Layer 9 of a small transformer language model trained on English Wikipedia (20 layers, counted from 0, width 128).
A neuron's activation on a vector x is ReLU(weights . x + bias), where the dot is the dot product.
The model reads these tokens: " Ultimate" " F" "ak" "eb" "ook" " and" " Bre" "aking" " Pang" "aea" ";" " the" " November" " shows" " were" " supported" " by" " the" " Jul" "iana" " Theory"

The vector x that enters this layer's MLP at each token. A number n stands for n times 0.043.
0 " Ultimate": 39 20 0 1 -36 -21 21 10 -18 -34 -3 29 -17 54 -2 -5 25 -22 8 -26 -25 -5 19 -43 34 -16 -16 -14 -13 17 5 21 28 10 -16 2 51 21 -30 -45 3 -19 2 -3 16 -17 14 12 37 16 -2 -11 1 -18 -6 -51 -1 23 -12 -11 -3 -8 -16 21 -14 -12 -2 -3 14 -14 16 17 9 -11 24 -13 -7 -9 -7 -1 29 31 17 -74 -11 16 29 10 -1 20 -24 -7 -13 -11 -31 19 -11 25 16 12 -4 -36 -20 -40 50 0 -16 5 -26 -5 -12 -13 -12 33 7 -29 8 7 -4 4 0 22 1 6 2 40 3 -14
1 " F": 31 37 -3 -2 10 -13 14 23 -2 3 -18 42 6 29 8 20 17 -21 19 -4 -20 0 39 1 -6 -17 46 -3 15 18 19 40 17 14 -12 -17 19 -29 -33 -35 10 -14 5 -32 7 -6 -23 31 51 -13 2 -29 22 -50 -25 -35 8 22 12 -2 -51 -26 8 -15 -24 -12 15 -36 47 -26 -12 27 1 -4 24 -7 16 -5 -34 -1 -2 16 5 16 -10 35 3 11 18 28 -25 -40 -1 -21 -33 -4 -1 18 25 -21 26 -32 -20 -13 40 8 -5 6 -11 -36 1 11 -39 21 -4 1 -7 -5 4 3 -18 11 -9 -15 -19 23 -15 -30
2 "ak": 10 5 -13 -3 13 0 22 -3 10 -22 -27 6 5 24 12 15 44 -29 19 -16 -22 4 23 6 -7 -5 61 11 22 41 6 39 37 28 2 -47 16 -28 -22 -32 -6 -20 11 -23 -1 -26 -9 17 51 -14 -33 -19 8 -24 -7 -8 -7 13 13 -1 -31 -13 6 -12 -10 -22 19 -23 20 -4 -1 21 2 -13 35 10 1 -3 -16 13 -11 15 22 21 -9 44 2 -3 32 22 -41 -42 -37 -30 -28 -4 -10 12 20 -32 6 -41 -19 3 30 5 20 -2 -11 -45 32 -4 -34 53 -22 29 19 9 7 2 -7 -6 -10 -17 -32 14 -18 -20
3 "eb": 17 4 -7 -2 -4 10 3 22 16 0 -14 15 -27 17 -13 44 33 5 8 -51 -16 3 35 0 -11 -13 61 -10 33 30 18 41 29 21 -22 -42 14 -13 -18 -29 18 0 27 -15 12 -27 -5 21 51 -32 -3 -26 4 -28 -29 -9 3 -8 11 -14 -17 -26 6 -14 -11 -35 23 -42 63 3 -5 -6 16 -5 2 -5 13 10 -26 -8 8 15 -1 6 -23 27 10 5 25 29 -54 -34 -10 -26 -26 27 1 -13 16 -19 14 -15 -5 -10 24 9 -14 9 -2 -63 5 5 -16 36 -35 9 14 16 -8 33 -25 -12 -7 -16 -23 32 7 -34
4 "ook": -3 3 -31 20 7 -11 12 2 16 -12 -20 21 -23 27 -6 23 40 -15 8 -30 -21 -3 29 4 -20 5 45 5 46 41 12 22 50 22 -8 -62 16 -7 -47 -25 -8 -19 3 -2 4 -22 -1 18 30 -25 9 -25 3 -25 -29 2 9 -10 25 7 4 -15 -4 -1 1 -52 20 -17 51 -19 11 -5 2 -12 20 4 -6 5 -33 -1 19 26 11 19 -15 24 20 21 31 23 -48 -38 -9 -28 -14 24 -10 -5 1 -7 15 -17 -9 -2 44 14 -14 30 -16 -72 0 1 -2 42 -14 10 3 -1 -8 12 -24 -9 -6 -6 -51 23 -13 -28
5 " and": 38 8 -19 3 -2 9 36 3 -4 24 5 22 2 22 -6 38 31 -17 -14 -46 -46 -37 28 -5 -29 6 18 13 28 28 1 34 33 1 -9 -19 13 -8 -52 -55 -3 -8 5 -14 26 -21 4 32 21 -11 3 -30 0 -1 -28 -8 -12 44 -4 5 -24 -27 -5 6 0 -63 9 -23 45 -48 -6 0 16 14 -1 -7 -11 1 -33 8 25 20 15 3 -3 58 13 16 28 45 -13 -39 -2 -17 -32 8 7 0 -11 -2 -2 -19 -9 -4 54 13 1 -4 -22 -43 -15 7 -1 -7 -1 16 -1 0 8 1 -4 -8 10 -12 -19 18 -6 -26
6 " Bre": 29 16 -9 26 10 -14 -11 8 -9 11 12 19 -15 18 -9 40 27 -4 0 -11 -39 6 1 2 -13 -1 29 8 26 13 12 44 34 17 -39 -3 2 -37 -22 -30 10 28 -22 -33 21 -38 -20 3 50 4 -16 -29 -11 -34 -32 -14 37 27 -1 -4 -62 -17 8 14 3 -19 3 -42 62 -42 -10 20 3 -6 24 15 4 15 -63 10 -1 13 5 -11 -3 26 4 13 43 3 -25 -38 -4 2 -36 27 19 15 -7 4 24 -20 -16 -1 32 -4 -27 6 -4 -50 5 -11 -1 13 11 20 4 29 -3 -12 -20 -1 -12 0 -26 28 -9 -29
7 "aking": 6 21 -20 46 29 -11 19 -9 -7 4 -34 16 -26 40 4 21 27 -29 12 -39 -33 8 20 26 -1 -13 23 27 45 36 12 35 29 21 -14 -33 16 -10 -30 -12 -3 -17 -16 -5 4 -23 -16 0 29 -8 -23 -25 15 -18 -22 -8 11 28 5 20 -15 -32 -1 -7 -18 -66 24 -11 50 -20 9 19 21 -23 9 4 10 4 -28 7 5 14 32 41 -1 36 14 14 15 14 -37 -47 -3 -11 -34 5 -6 -9 -14 17 10 -50 1 -7 25 5 -2 13 -12 -38 19 -1 -25 21 -2 0 39 3 -26 -35 -22 -12 6 -5 -35 19 -29 -21
8 " Pang": 39 -15 -9 17 -14 7 -15 10 5 -3 13 6 5 26 -10 24 20 -1 10 -28 -37 15 28 -8 -3 -2 55 14 27 19 4 35 43 47 -2 -36 9 -24 -18 -18 4 -25 3 -20 -2 14 2 35 34 2 -40 -7 -5 -43 3 -19 40 24 11 9 -19 -30 0 -14 -14 -32 11 -30 48 -23 26 -18 9 -5 5 2 14 11 -25 -2 15 5 -6 -2 -2 53 22 1 16 -2 -43 -56 -18 -17 -42 15 7 16 -4 0 11 -18 -26 -11 35 31 -18 18 -8 -61 3 -3 -12 14 0 24 -3 3 -1 20 -21 -6 -14 -28 -43 19 -40 -27
9 "aea": 5 1 -10 22 -22 -13 -4 9 8 24 25 22 -37 17 7 40 14 -9 12 -30 -36 5 22 0 -25 4 58 -8 44 37 22 44 27 13 -3 -18 9 -10 -21 -7 -16 -2 12 -10 -14 -23 -1 21 17 13 -2 -23 -25 -17 -40 -14 17 19 19 -11 -25 -18 -21 11 2 -53 13 -19 60 -31 20 -15 28 2 -6 8 27 22 -28 2 25 28 11 38 -1 52 21 -10 24 8 -30 -23 -4 -43 -10 15 -16 17 2 -9 2 -46 -10 4 60 8 -6 0 -4 -77 -11 -10 -5 25 -9 -5 -5 -2 -6 1 -18 -14 -21 5 -36 9 -47 -23
10 ";": 8 16 -25 13 -14 3 21 4 4 -4 29 45 3 32 8 37 1 -21 -20 -31 -30 -17 42 -19 -25 8 19 25 23 22 7 21 28 -10 -17 -51 44 16 -41 -45 -33 -20 10 -12 18 -14 -5 32 22 9 -12 -52 -8 -8 -28 -28 0 27 4 -2 -12 -35 13 -1 -8 -39 -12 -35 68 -1 3 7 19 -4 3 -1 3 2 -41 13 20 27 9 -7 -8 42 6 10 22 7 -12 -38 9 -37 -52 -3 10 1 15 -7 8 0 -21 -1 35 41 27 1 -3 -40 -37 -6 -2 6 34 -2 -3 -9 12 -4 11 6 4 -13 -18 13 -14 -7
11 " the": 35 6 -25 -9 -17 7 13 7 -12 -5 24 11 5 34 11 26 10 -45 23 -20 -40 -8 45 10 -19 -4 18 2 13 18 2 22 21 13 -16 -15 48 -6 -28 -73 -16 9 12 -30 30 -24 5 20 22 -14 10 -35 -3 5 -18 -40 22 34 -10 -12 -29 -44 12 -5 -21 -21 1 -40 46 -3 17 5 34 -4 22 3 -2 -9 -77 35 30 -12 4 0 -8 26 9 12 15 27 5 -51 17 -26 2 14 5 6 10 8 3 -27 -9 14 26 32 6 2 -4 -25 7 -16 -15 8 2 2 -2 13 20 -2 -23 4 -21 -11 -15 -4 -26 -9
12 " November": 30 32 -7 5 1 5 21 3 19 2 34 2 12 53 -8 -7 -12 -12 11 -9 -37 2 38 31 -15 0 35 0 28 26 -3 19 12 25 -24 -16 31 10 -23 -22 -13 6 -9 -52 17 -15 5 19 12 35 -12 -29 0 -14 -27 -46 2 28 2 12 -65 -21 -2 20 -24 -17 -12 -61 50 -19 17 -4 16 9 30 -30 20 -5 -38 23 -3 -17 14 6 5 33 14 -4 6 20 -4 -17 -8 -38 -11 23 7 37 -1 8 2 -34 16 -8 26 -5 -1 16 -18 -50 -22 -23 -15 12 6 -8 -2 29 22 7 -21 0 -9 0 -41 -1 -42 -18
13 " shows": 8 25 -21 -6 -8 6 27 -4 10 19 3 33 -2 41 -9 15 11 -13 5 -16 -32 -26 18 0 0 11 1 -3 26 26 22 30 19 6 -31 -25 22 16 -34 -20 -8 -45 -10 -56 2 -12 0 12 16 18 -13 -39 25 -4 -19 -40 -1 13 -17 -4 11 -29 -1 -3 -5 -6 -18 -46 94 -23 7 -5 -9 -14 28 22 10 -5 -55 -18 51 -5 10 28 -6 33 33 0 31 12 1 -25 14 3 -37 10 -11 33 31 3 10 -41 -30 9 37 27 -9 12 5 -38 -17 -6 -11 25 -10 15 13 8 6 -5 -19 -3 -17 -17 -14 -17 -25 -10
14 " were": 33 3 9 -15 -23 8 27 13 -6 16 -2 29 5 24 -17 52 -3 -21 -9 -32 -50 -9 23 7 -16 -3 12 4 19 43 12 33 38 -16 -37 -8 -7 40 -27 -36 -20 2 -7 -23 32 -24 8 8 19 3 6 -24 15 -8 -19 -43 0 15 -9 18 -8 -17 -4 9 5 -19 -2 -54 55 -25 1 26 10 -22 12 -11 12 -33 -84 0 34 24 6 -7 -22 29 -5 -11 38 20 -1 -35 8 -7 -29 -5 5 10 17 -4 19 -30 -19 -11 49 16 -9 -15 17 -12 -28 2 -16 31 22 24 26 13 -4 -1 -7 10 -23 -6 -6 -3 -30 -1
15 " supported": 11 34 -9 -3 -8 -5 20 12 2 -5 10 38 9 50 -26 22 19 -24 -15 -27 -34 -6 29 15 6 -7 8 -5 16 17 8 14 52 0 -50 -31 23 4 -18 -14 1 10 14 2 13 -18 -6 6 0 5 4 -29 23 5 -38 -67 -8 9 30 26 19 -26 17 -5 17 -35 -8 -17 33 -40 -1 23 14 -13 18 -37 3 -12 -76 11 38 -13 -4 -2 -19 41 6 4 30 9 -20 -51 -8 -6 -21 1 4 37 15 -21 13 -32 -19 1 49 17 -5 19 10 -20 0 7 -7 35 14 25 1 -9 -13 -15 -2 3 -4 -12 -27 -15 -28 -15
16 " by": 55 10 -16 -18 -10 7 12 0 -47 20 2 49 35 38 -12 33 9 -13 -34 -37 -29 -26 34 4 -7 -15 32 13 18 39 -17 23 7 6 -12 -41 29 -8 -31 -37 -7 20 -2 -10 6 -15 2 20 1 -1 -7 -7 25 0 -20 -31 -7 21 5 -7 -17 -18 8 4 -3 -23 -5 -29 46 -37 -14 17 0 3 15 -29 0 -20 -66 27 34 3 1 11 -4 23 12 23 46 5 -11 -15 -18 -20 -27 11 15 33 34 -6 -5 -23 -11 -1 48 32 21 -6 -7 9 -29 -8 -14 38 -13 23 -5 -22 1 -16 -9 -17 -10 -10 -12 18 -23 -20
17 " the": 51 12 -17 -24 -16 4 33 -1 -22 -15 21 37 12 26 1 23 5 -22 11 -14 -33 0 41 15 -15 6 21 -4 14 28 6 22 23 26 -28 -11 46 -23 -22 -71 -21 19 -4 -25 21 -19 2 22 10 -13 -4 -25 12 -1 -28 -41 15 30 6 -15 -35 -23 0 -13 -18 -21 -6 -30 51 -17 10 -1 17 0 32 13 22 -24 -90 24 20 -7 11 6 -12 33 7 5 31 15 -10 -26 -7 -21 13 16 8 20 13 1 2 -23 -18 0 17 37 11 5 -8 4 0 -11 -22 36 -5 2 -3 -26 7 -16 -29 -13 -13 -15 -6 8 -27 -5
18 " Jul": 22 13 3 -3 -10 7 10 -3 36 -11 13 35 6 33 12 -7 -4 4 -2 -11 -26 -3 37 6 1 0 39 -14 21 25 0 28 13 38 -35 -10 -3 -19 -25 -15 8 -18 1 -48 20 -5 -2 34 25 20 -26 -20 -4 -32 -5 -33 -4 30 7 11 -63 -14 -6 -15 -17 -1 -5 -62 63 -13 15 -1 -8 6 45 -34 28 -19 -50 14 2 -1 1 -12 4 54 -10 -6 33 14 -3 -9 -20 -41 -29 11 -5 49 5 9 19 -31 8 -5 21 2 -8 37 -24 -32 8 -21 -19 25 4 -4 7 18 25 8 -14 -2 13 0 -44 5 -36 -32
19 "iana": 26 7 5 13 -6 -1 -8 -7 24 9 -11 52 -41 34 10 26 3 10 2 -29 5 -7 31 21 -5 22 42 -22 14 47 25 38 0 34 -12 -36 2 -1 -24 -14 -2 0 -1 -25 0 -21 22 6 16 18 -11 -10 2 -9 -34 -7 7 2 5 -18 -31 -24 -18 3 -14 -10 10 -49 62 -5 12 -45 -6 -13 6 0 32 -11 -65 -8 -3 3 9 44 -8 63 21 -26 5 10 -21 -5 -14 -37 -11 16 -28 39 21 -10 -5 -52 -15 -15 38 17 -2 20 -13 -64 -14 -13 -13 49 -10 -9 1 15 10 -3 -29 17 -4 13 -4 6 -27 -31
20 " Theory": 13 51 2 12 11 -3 14 -5 26 0 15 45 -44 10 -5 18 -10 -10 15 -11 -9 -20 26 13 -32 10 9 -10 31 8 10 45 -2 33 -22 -42 14 6 -61 -29 7 -1 -21 -20 -16 -18 4 12 11 8 -27 -5 18 -10 -21 -29 7 41 9 -4 -35 -29 3 25 10 -25 -5 -23 77 -17 8 -15 34 9 17 9 29 -4 -48 -10 11 -3 21 40 0 43 6 -24 30 3 -33 -29 -14 -14 -38 2 -18 7 18 20 8 -24 1 12 36 13 -13 19 7 -47 -18 -13 -6 29 8 -3 -16 -30 -5 9 -52 1 -12 14 -38 20 0 -27

Each question shows the input weights of one neuron of the MLP. A number n stands for n times 0.0064.

n456 (bias -0.068): -12 -1 15 -5 -22 25 -6 -6 26 -7 -18 5 -20 11 9 1 10 -8 2 -12 2 -10 -9 -15 -1 31 -17 -6 -6 -8 -29 -1 -8 0 3 8 -12 9 41 11 4 3 8 -20 1 3 14 6 0 -5 -19 -1 2 8 -6 38 -26 13 3 -4 -30 1 -21 23 -7 8 14 -19 -16 -18 -22 -21 11 -6 18 -4 15 -11 -22 4 -9 -4 4 -27 -4 8 15 -9 -10 -5 -10 34 31 -14 -10 26 11 11 -1 20 -27 24 -17 9 5 3 -4 6 7 8 1 14 21 12 -17 -4 -8 9 31 -16 -22 -24 -1 19 1 4 -19 27
On which three tokens does it fire most, strongest first? 19 "iana", 18 " Jul", 12 " November"

n177 (bias -0.064): -1 2 20 5 20 0 -12 -28 9 3 -12 -17 3 7 -32 -16 9 -7 26 -9 -22 12 -13 -3 3 -3 13 12 5 -15 14 17 31 -13 21 20 7 -10 -2 5 5 -21 -28 25 13 -3 -6 -1 -14 18 -2 31 13 -18 -15 -26 15 -9 -3 -2 -13 19 -41 -25 -9 -24 -10 1 -19 10 19 15 -27 -8 0 6 16 13 4 5 -9 23 -19 -11 25 3 -7 16 2 -15 -8 -4 -14 18 -5 11 22 -5 8 -11 19 -20 3 24 -18 14 -7 -6 4 18 0 -5 8 -10 -3 5 -1 -27 9 12 -9 12 7 -13 -7 -5 -3 -5
On which token does it fire most, and how strongly? 8 " Pang", at about 1

n51 (bias -0.075): -7 12 0 4 -16 7 3 7 -10 22 16 0 1 -6 -18 -10 -23 38 7 -13 -33 6 -1 0 0 -15 14 5 18 -8 -33 21 21 -17 -38 14 6 14 -11 0 29 -11 14 -1 10 18 -8 3 3 3 -18 4 13 18 7 21 -8 -22 -15 -25 15 21 10 -3 3 25 7 -8 -3 -19 48 10 -18 2 -23 -8 -15 17 11 7 -6 11 21 18 33 13 3 8 -31 -4 -8 4 -2 -5 23 11 -15 -17 -5 -13 6 11 -10 13 6 2 -7 4 -7 12 14 21 15 -4 -6 17 -14 -23 -19 -27 3 -20 29 0 -2 23 -23 5
On which token does it fire most? 8 " Pang"

n279 (bias -0.060): 12 -11 -2 -6 -6 15 10 -1 -7 -22 38 -3 1 -26 -1 -5 7 0 22 2 -21 -2 10 6 5 1 0 -5 6 -20 1 10 -28 4 3 30 -4 13 -13 5 5 -11 -1 -13 -19 9 21 8 4 -10 15 -41 5 21 17 -6 -8 2 -24 -8 35 -8 -25 11 -18 49 -29 -16 11 -5 -22 -23 0 1 19 -26 3 18 8 2 25 23 15 6 5 -8 12 11 -5 -29 16 0 -4 17 19 -19 -11 -15 5 35 -8 7 -10 10 -11 13 10 6 -31 -1 5 -22 -10 -19 -15 -3 -20 42 13 -5 -3 -3 1 31 3 6 7 -25
On which three tokens does it fire most, strongest first? 13 " shows", 11 " the", 0 " Ultimate"

n200 (bias -0.051): 9 16 5 0 -10 6 -21 4 2 0 15 1 13 -15 7 -2 -20 -16 -12 41 3 6 15 -7 -10 -23 22 -10 20 -21 -12 15 6 -32 21 -10 -15 15 -12 -39 -15 -1 6 2 6 23 10 2 -13 30 3 22 -25 -18 -6 10 -20 11 0 -7 -9 14 5 -4 -14 -7 -8 -7 5 24 -10 -16 -14 -17 -14 20 13 -10 29 21 -1 0 3 3 -7 -15 5 32 -5 -4 -17 -25 10 13 -13 -8 14 -4 13 -10 3 6 -7 -10 -4 -8 -18 -17 -16 14 -13 -1 5 7 18 -15 -3 -3 -11 -6 4 34 15 -11 -13 18 12 17
On which token does it fire most? 10 ";"

n289 (bias -0.062): 14 7 5 -6 -9 25 5 -6 -12 -13 28 4 21 6 -14 8 -11 -2 8 16 5 8 12 -10 25 -11 17 -3 26 -12 -32 -4 -12 -9 8 23 -11 -16 11 5 -6 15 -4 20 4 -5 -7 -11 -6 33 -7 -9 -23 -21 -25 1 3 -8 18 0 -16 -17 5 20 -5 -11 -15 5 -11 -2 11 -13 12 -4 -2 16 39 2 4 23 -34 -18 10 -13 2 11 5 -3 6 0 -7 16 15 36 -8 12 16 -4 -20 0 -1 3 -13 -12 -12 2 13 -5 -2 -8 22 14 -4 -39 -19 8 0 14 -4 -7 -32 -10 0 15 3 3 -12 -7
On which token does it fire most, and how strongly? 12 " November", at about 1.1

n499 (bias -0.067): -6 18 7 7 14 9 16 -2 12 2 11 -7 -2 -7 -3 -18 -5 15 -12 -8 4 -27 3 -17 -8 -18 -26 3 2 -19 3 4 -1 -13 36 13 -12 -9 -14 -1 13 -31 -22 -13 7 10 -18 38 -12 20 13 -1 -17 -13 10 -7 6 -25 1 3 20 -6 29 -8 -17 10 -30 11 15 10 -11 5 28 20 28 9 -2 11 -4 -16 -21 5 -20 -6 23 17 10 -10 -2 -43 -39 -1 27 7 -16 -12 -5 3 -19 22 12 23 -29 -15 10 14 -8 4 9 -1 -11 5 26 -6 36 8 4 -23 -40 9 11 3 6 11 8 5 -1 20
On which token does it fire most, and how strongly? 10 ";", at about 1

n98 (bias -0.090): 1 4 -2 9 11 -36 -7 0 1 -6 -28 9 -11 12 -20 -18 31 13 -12 3 20 -12 -30 -19 17 -24 2 -18 -2 -15 -22 10 4 0 9 7 21 27 -3 -12 -28 -5 -11 10 -2 -20 26 -1 18 3 14 9 -3 10 -7 -20 -4 16 -25 -6 10 -6 -18 -13 40 19 12 -7 7 7 16 -31 -18 -2 -7 6 -11 -27 4 15 -12 4 -10 -29 3 -47 25 2 -1 19 12 -22 15 13 23 -7 -16 -10 12 -2 -10 13 -10 -49 14 0 -12 19 10 8 10 -5 23 1 -19 0 -18 2 -1 28 33 7 -4 9 24 -4 15 17
On which token does it fire most, and how strongly? 0 " Ultimate", at about 2.6

n149 (bias -0.069): -7 -9 15 -35 15 -1 18 -27 -30 -5 -32 29 21 14 -10 -13 -9 28 21 -4 2 0 24 26 -2 12 14 -7 -9 2 -12 0 19 -5 14 3 16 -8 6 -18 -15 44 -8 11 -24 9 -4 6 -17 29 29 -2 16 -10 -6 -17 -1 -7 9 -25 15 29 -25 -9 10 -8 -17 -19 0 -19 33 -8 0 -15 -7 15 -6 -3 3 1 -8 22 -22 -10 10 4 -29 0 -7 27 -15 0 18 0 14 -19 -31 2 -6 -15 -5 22 -21 -3 1 -2 0 -25 22 33 22 18 -19 -7 -11 8 -19 -6 23 -3 -12 -8 11 13 4 23 6 -6
On which token does it fire most? 17 " the"

n10 (bias -0.045): 9 -7 -6 8 -10 3 -19 -1 1 5 7 25 -3 -24 -26 8 -2 4 2 1 0 29 -17 -15 -7 -14 -10 3 21 11 -19 52 -3 -23 5 13 -16 -2 -11 8 0 29 -8 -4 8 2 -19 -16 -18 14 5 10 7 9 -15 13 -19 8 0 -34 -9 7 19 10 2 24 0 -3 7 26 6 15 -3 -19 -13 7 7 -22 30 17 14 -10 31 -3 11 1 -21 -14 0 6 -9 -6 -1 15 24 -7 15 -5 -16 3 -14 7 -16 -5 18 26 -1 -15 -11 2 11 -12 15 6 -20 -38 9 10 23 10 -15 9 3 0 -8 -17 -9 -17
On which token does it fire most? 9 "aea"

n391 (bias -0.080): 6 -2 -12 7 -22 9 -10 -12 -1 -16 -10 -24 10 25 -2 -11 -1 -2 18 -11 -11 -12 -6 -12 -8 16 0 9 -9 -13 -29 -9 -41 -18 1 -4 25 6 -21 13 9 12 23 -15 -8 20 -22 -12 6 -3 1 -4 4 17 -5 14 -4 12 3 -26 -19 -37 9 1 11 -11 22 16 -6 48 2 -14 5 -22 -8 0 -4 -14 -17 -5 -6 20 18 -1 31 -21 33 17 -28 6 4 0 45 1 7 -10 19 13 10 -6 18 -5 12 -24 10 20 12 -20 11 7 -15 2 -13 -21 -20 33 9 -14 -12 -4 13 -26 -27 8 -15 -17 29 1
On which two tokens does it fire most, strongest first? 11 " the", 10 ";"

n472 (bias -0.068): 35 25 17 7 -5 -5 -9 14 -13 -8 -1 -3 4 -5 -8 -3 -7 2 -8 29 8 -24 6 -10 -5 4 8 -2 -5 -20 14 18 -16 -24 6 4 8 -11 -2 9 -1 -22 -9 32 -16 -13 -15 16 -30 7 1 31 0 -10 0 8 0 0 19 30 9 -20 38 28 -4 -21 26 -26 -3 -7 25 18 -19 4 13 17 -4 -5 -14 -27 31 13 14 -12 -46 -27 -12 7 -1 -31 11 5 -11 2 -11 -15 0 0 -20 9 10 17 15 -7 -17 11 6 4 -1 -11 -2 -4 9 15 -1 -8 -27 -32 -11 -2 16 2 -13 24 -9 -22 29 9
On which token does it fire most, and how strongly? 20 " Theory", at about 0.51

n274 (bias -0.050): -7 -8 -5 2 -20 -6 9 -24 -15 -3 10 3 9 5 13 28 -17 32 -49 -8 -7 -4 1 -22 18 -10 -23 30 16 -19 -25 -26 -2 -5 -10 12 9 10 9 6 8 12 -7 7 -19 25 -7 4 11 -26 -6 -1 7 -2 20 17 3 17 2 -3 16 -5 -11 -4 -16 -24 -2 0 11 -4 7 -2 -15 -14 -16 38 -45 27 13 -16 4 29 3 -10 -6 4 15 28 -1 5 6 3 19 -3 -20 24 1 -33 4 0 -27 2 -26 3 5 28 14 8 -14 31 -25 -21 -26 -2 11 4 34 10 11 -21 -11 -10 19 15 19 9 10 16
On which two tokens does it fire most, strongest first? 10 ";", 0 " Ultimate"

n248 (bias -0.062): -2 -12 2 21 -5 -17 14 -5 -10 3 -9 -27 9 -1 -16 5 -8 -24 -28 3 -18 -14 -13 -17 -5 -23 -10 -18 3 -26 30 18 20 16 31 10 8 17 -3 20 18 -13 15 4 -11 11 10 -8 -4 -19 17 -18 28 -30 20 12 -15 -23 18 -5 2 6 -6 0 -28 22 -9 13 23 5 16 1 -10 4 10 -7 10 22 -1 5 6 7 -14 21 16 -3 -5 0 -14 -15 3 10 8 -9 -4 -8 17 -9 -5 19 30 3 -43 -29 19 9 4 -17 25 4 9 8 -8 19 -14 -5 -22 -12 -1 -12 -10 -16 6 12 -3 6 13 -6
On which token does it fire most? 1 " F"

n34 (bias -0.072): -14 6 13 -26 -10 -13 6 16 -8 -1 -21 -16 16 -16 -8 28 -4 9 -3 -9 10 -9 -4 -3 -3 3 -19 -6 15 23 17 -7 2 -24 -6 11 -2 26 -19 -14 11 17 1 -1 9 -2 -19 -4 -2 -4 3 7 3 3 -3 1 7 29 -7 0 5 21 -26 14 -2 19 2 8 1 19 30 -6 -30 0 0 -22 -16 2 4 -25 41 17 17 -3 -14 8 4 1 -3 -28 -23 -21 -3 17 17 -7 -23 7 -21 -11 6 32 -15 24 -23 6 -4 -26 14 11 13 -10 6 16 5 14 -14 28 -9 -14 -15 -46 7 30 8 9 5 -17
On which token does it fire most? 14 " were"

n241 (bias -0.065): 11 12 17 0 0 -26 20 -18 -23 -21 -15 23 -16 -17 -9 13 -12 -11 45 -9 -23 -6 -15 -11 19 14 -31 3 -4 -49 -28 5 -25 5 11 19 -2 -17 11 -9 1 -27 -18 17 -15 11 25 -1 -14 25 10 7 16 -2 -12 -18 20 3 -22 -23 15 5 17 21 -24 9 -24 -20 -20 7 1 42 4 -1 20 -11 -14 -23 16 -29 18 30 3 -29 2 -28 8 15 16 -9 -14 30 23 -26 2 -6 12 -9 -5 -3 21 22 14 -40 29 8 -16 6 -32 -1 31 3 21 28 -7 -5 26 28 16 7 27 17 27 -18 15 0 -17 21
On which token does it fire most, and how strongly? 0 " Ultimate", at about 3.4

n154 (bias -0.058): -20 12 13 14 -5 -5 0 8 6 0 -2 13 -13 -1 -18 -4 8 15 14 -5 -9 2 30 11 30 9 -9 -13 -8 24 -1 -7 -20 23 -2 -15 -16 -13 -29 16 6 8 3 19 6 -6 17 -7 -11 5 11 18 -4 2 -10 7 -16 -18 -18 4 8 10 16 1 4 -8 6 3 29 2 -10 -35 -32 -41 -11 -30 -20 4 12 4 3 -4 14 17 18 -7 -6 -2 -22 -12 2 29 -21 -3 -5 17 -17 -8 -22 8 -10 -12 24 -1 -6 14 -5 0 9 2 -34 19 25 5 -20 -3 12 -6 6 -21 -19 7 17 6 0 -10 4 20
On which token does it fire most, and how strongly? 19 "iana", at about 1.7

n267 (bias -0.065): -18 -2 -14 22 40 -17 22 -16 23 10 -1 -10 -6 -9 -8 -6 -15 -28 -12 16 -6 -16 -28 6 18 0 -11 38 4 20 7 16 2 2 1 5 4 22 -6 9 -11 -2 -7 -23 -15 -15 -3 9 16 -11 -17 -10 3 0 21 -19 -35 3 -25 4 3 0 -12 -18 9 3 12 13 -10 6 -5 -13 -14 13 -4 -23 22 2 22 -28 2 -21 21 7 0 20 -7 -1 -3 6 42 -8 -10 36 64 -17 14 4 -3 1 14 12 -2 -23 7 21 -8 -5 -11 1 13 23 5 9 -23 25 4 -11 -25 -13 -1 -12 -16 -6 17 -3 -5 -33
On which token does it fire most? 7 "aking"

n401 (bias -0.078): -5 15 3 0 -3 -5 -10 -38 20 11 -16 32 -15 -18 -17 -29 -4 -25 13 -9 2 -3 -5 22 -1 -10 4 -18 -3 -13 -29 -9 0 8 -3 0 26 -25 -12 18 29 12 -8 -10 7 -29 -8 11 -11 23 26 26 -11 8 2 19 10 -4 -7 27 -6 -2 12 6 -14 9 -3 -11 -4 18 10 -11 11 5 10 16 4 21 1 21 0 12 7 3 4 8 -14 8 4 -2 -13 -2 -4 14 -10 6 7 10 -3 12 -15 0 19 10 -22 -14 -11 -4 -20 6 -12 -3 17 -4 -18 2 10 -15 -20 7 12 1 22 -11 0 -16 37 -9
On which token does it fire most, and how strongly? 20 " Theory", at about 0.51

n144 (bias -0.080): 9 12 42 -3 22 -6 2 9 29 12 29 8 -4 9 -16 -9 5 14 21 -7 -1 3 4 -29 -4 4 -13 -3 -28 -1 23 -22 8 15 16 -6 11 -18 15 -5 17 -32 0 0 0 5 -6 -22 0 -15 -3 18 43 0 -17 14 13 -4 -20 -9 27 -11 3 0 -21 -11 -14 21 3 9 7 -17 -16 22 4 27 18 -5 2 -7 -5 1 6 11 8 5 2 0 -3 -25 4 -14 -8 11 4 9 -33 9 10 2 3 12 -17 -34 -3 14 -4 -6 -7 13 9 11 2 -12 20 3 -12 -14 -27 -5 -12 -18 -2 -26 -1 -2 6 -20
On which three tokens does it fire most, strongest first? 8 " Pang", 20 " Theory", 13 " shows"

n403 (bias -0.038): 14 -23 27 -15 3 20 5 -4 -53 -18 -7 -23 -24 -4 -4 22 -3 -35 20 2 -16 21 -6 25 1 7 -39 -8 -3 -18 -11 3 1 -25 -38 38 -18 5 12 -6 17 11 -24 -26 2 -7 20 -5 4 31 31 -2 -13 2 11 14 15 -1 -24 -10 40 13 3 -12 -9 7 -4 4 -13 8 13 3 1 -16 12 29 6 2 14 0 5 5 3 -12 -6 3 9 -6 6 -2 -14 -20 17 -30 -2 2 -3 -15 17 -20 16 3 7 -10 6 33 37 -26 28 2 -29 0 2 6 1 13 -1 24 9 4 -20 -25 9 -6 21 -3 18 7
On which token does it fire most, and how strongly? 14 " were", at about 1.2

n496 (bias -0.035): 25 2 -8 7 -4 -41 -7 -21 12 -20 -25 1 -15 6 -6 -7 -6 5 0 -21 15 0 11 -3 12 -25 -7 -15 17 6 8 -26 7 0 -12 -4 -14 4 6 0 5 19 -26 3 11 -28 -5 14 -5 4 18 20 -11 -3 17 22 6 -7 -8 -2 -7 4 28 -9 -17 1 2 1 -34 14 -5 -13 -9 -18 -14 -7 -13 -18 16 3 -5 -25 -14 -9 31 -16 -4 7 7 25 14 2 31 12 -33 0 -8 -12 3 -1 34 0 3 -10 26 -10 -10 6 17 -4 -1 -4 -3 -12 24 17 43 -10 22 11 11 2 2 -32 6 11 -1 -4
On which token does it fire most? 0 " Ultimate"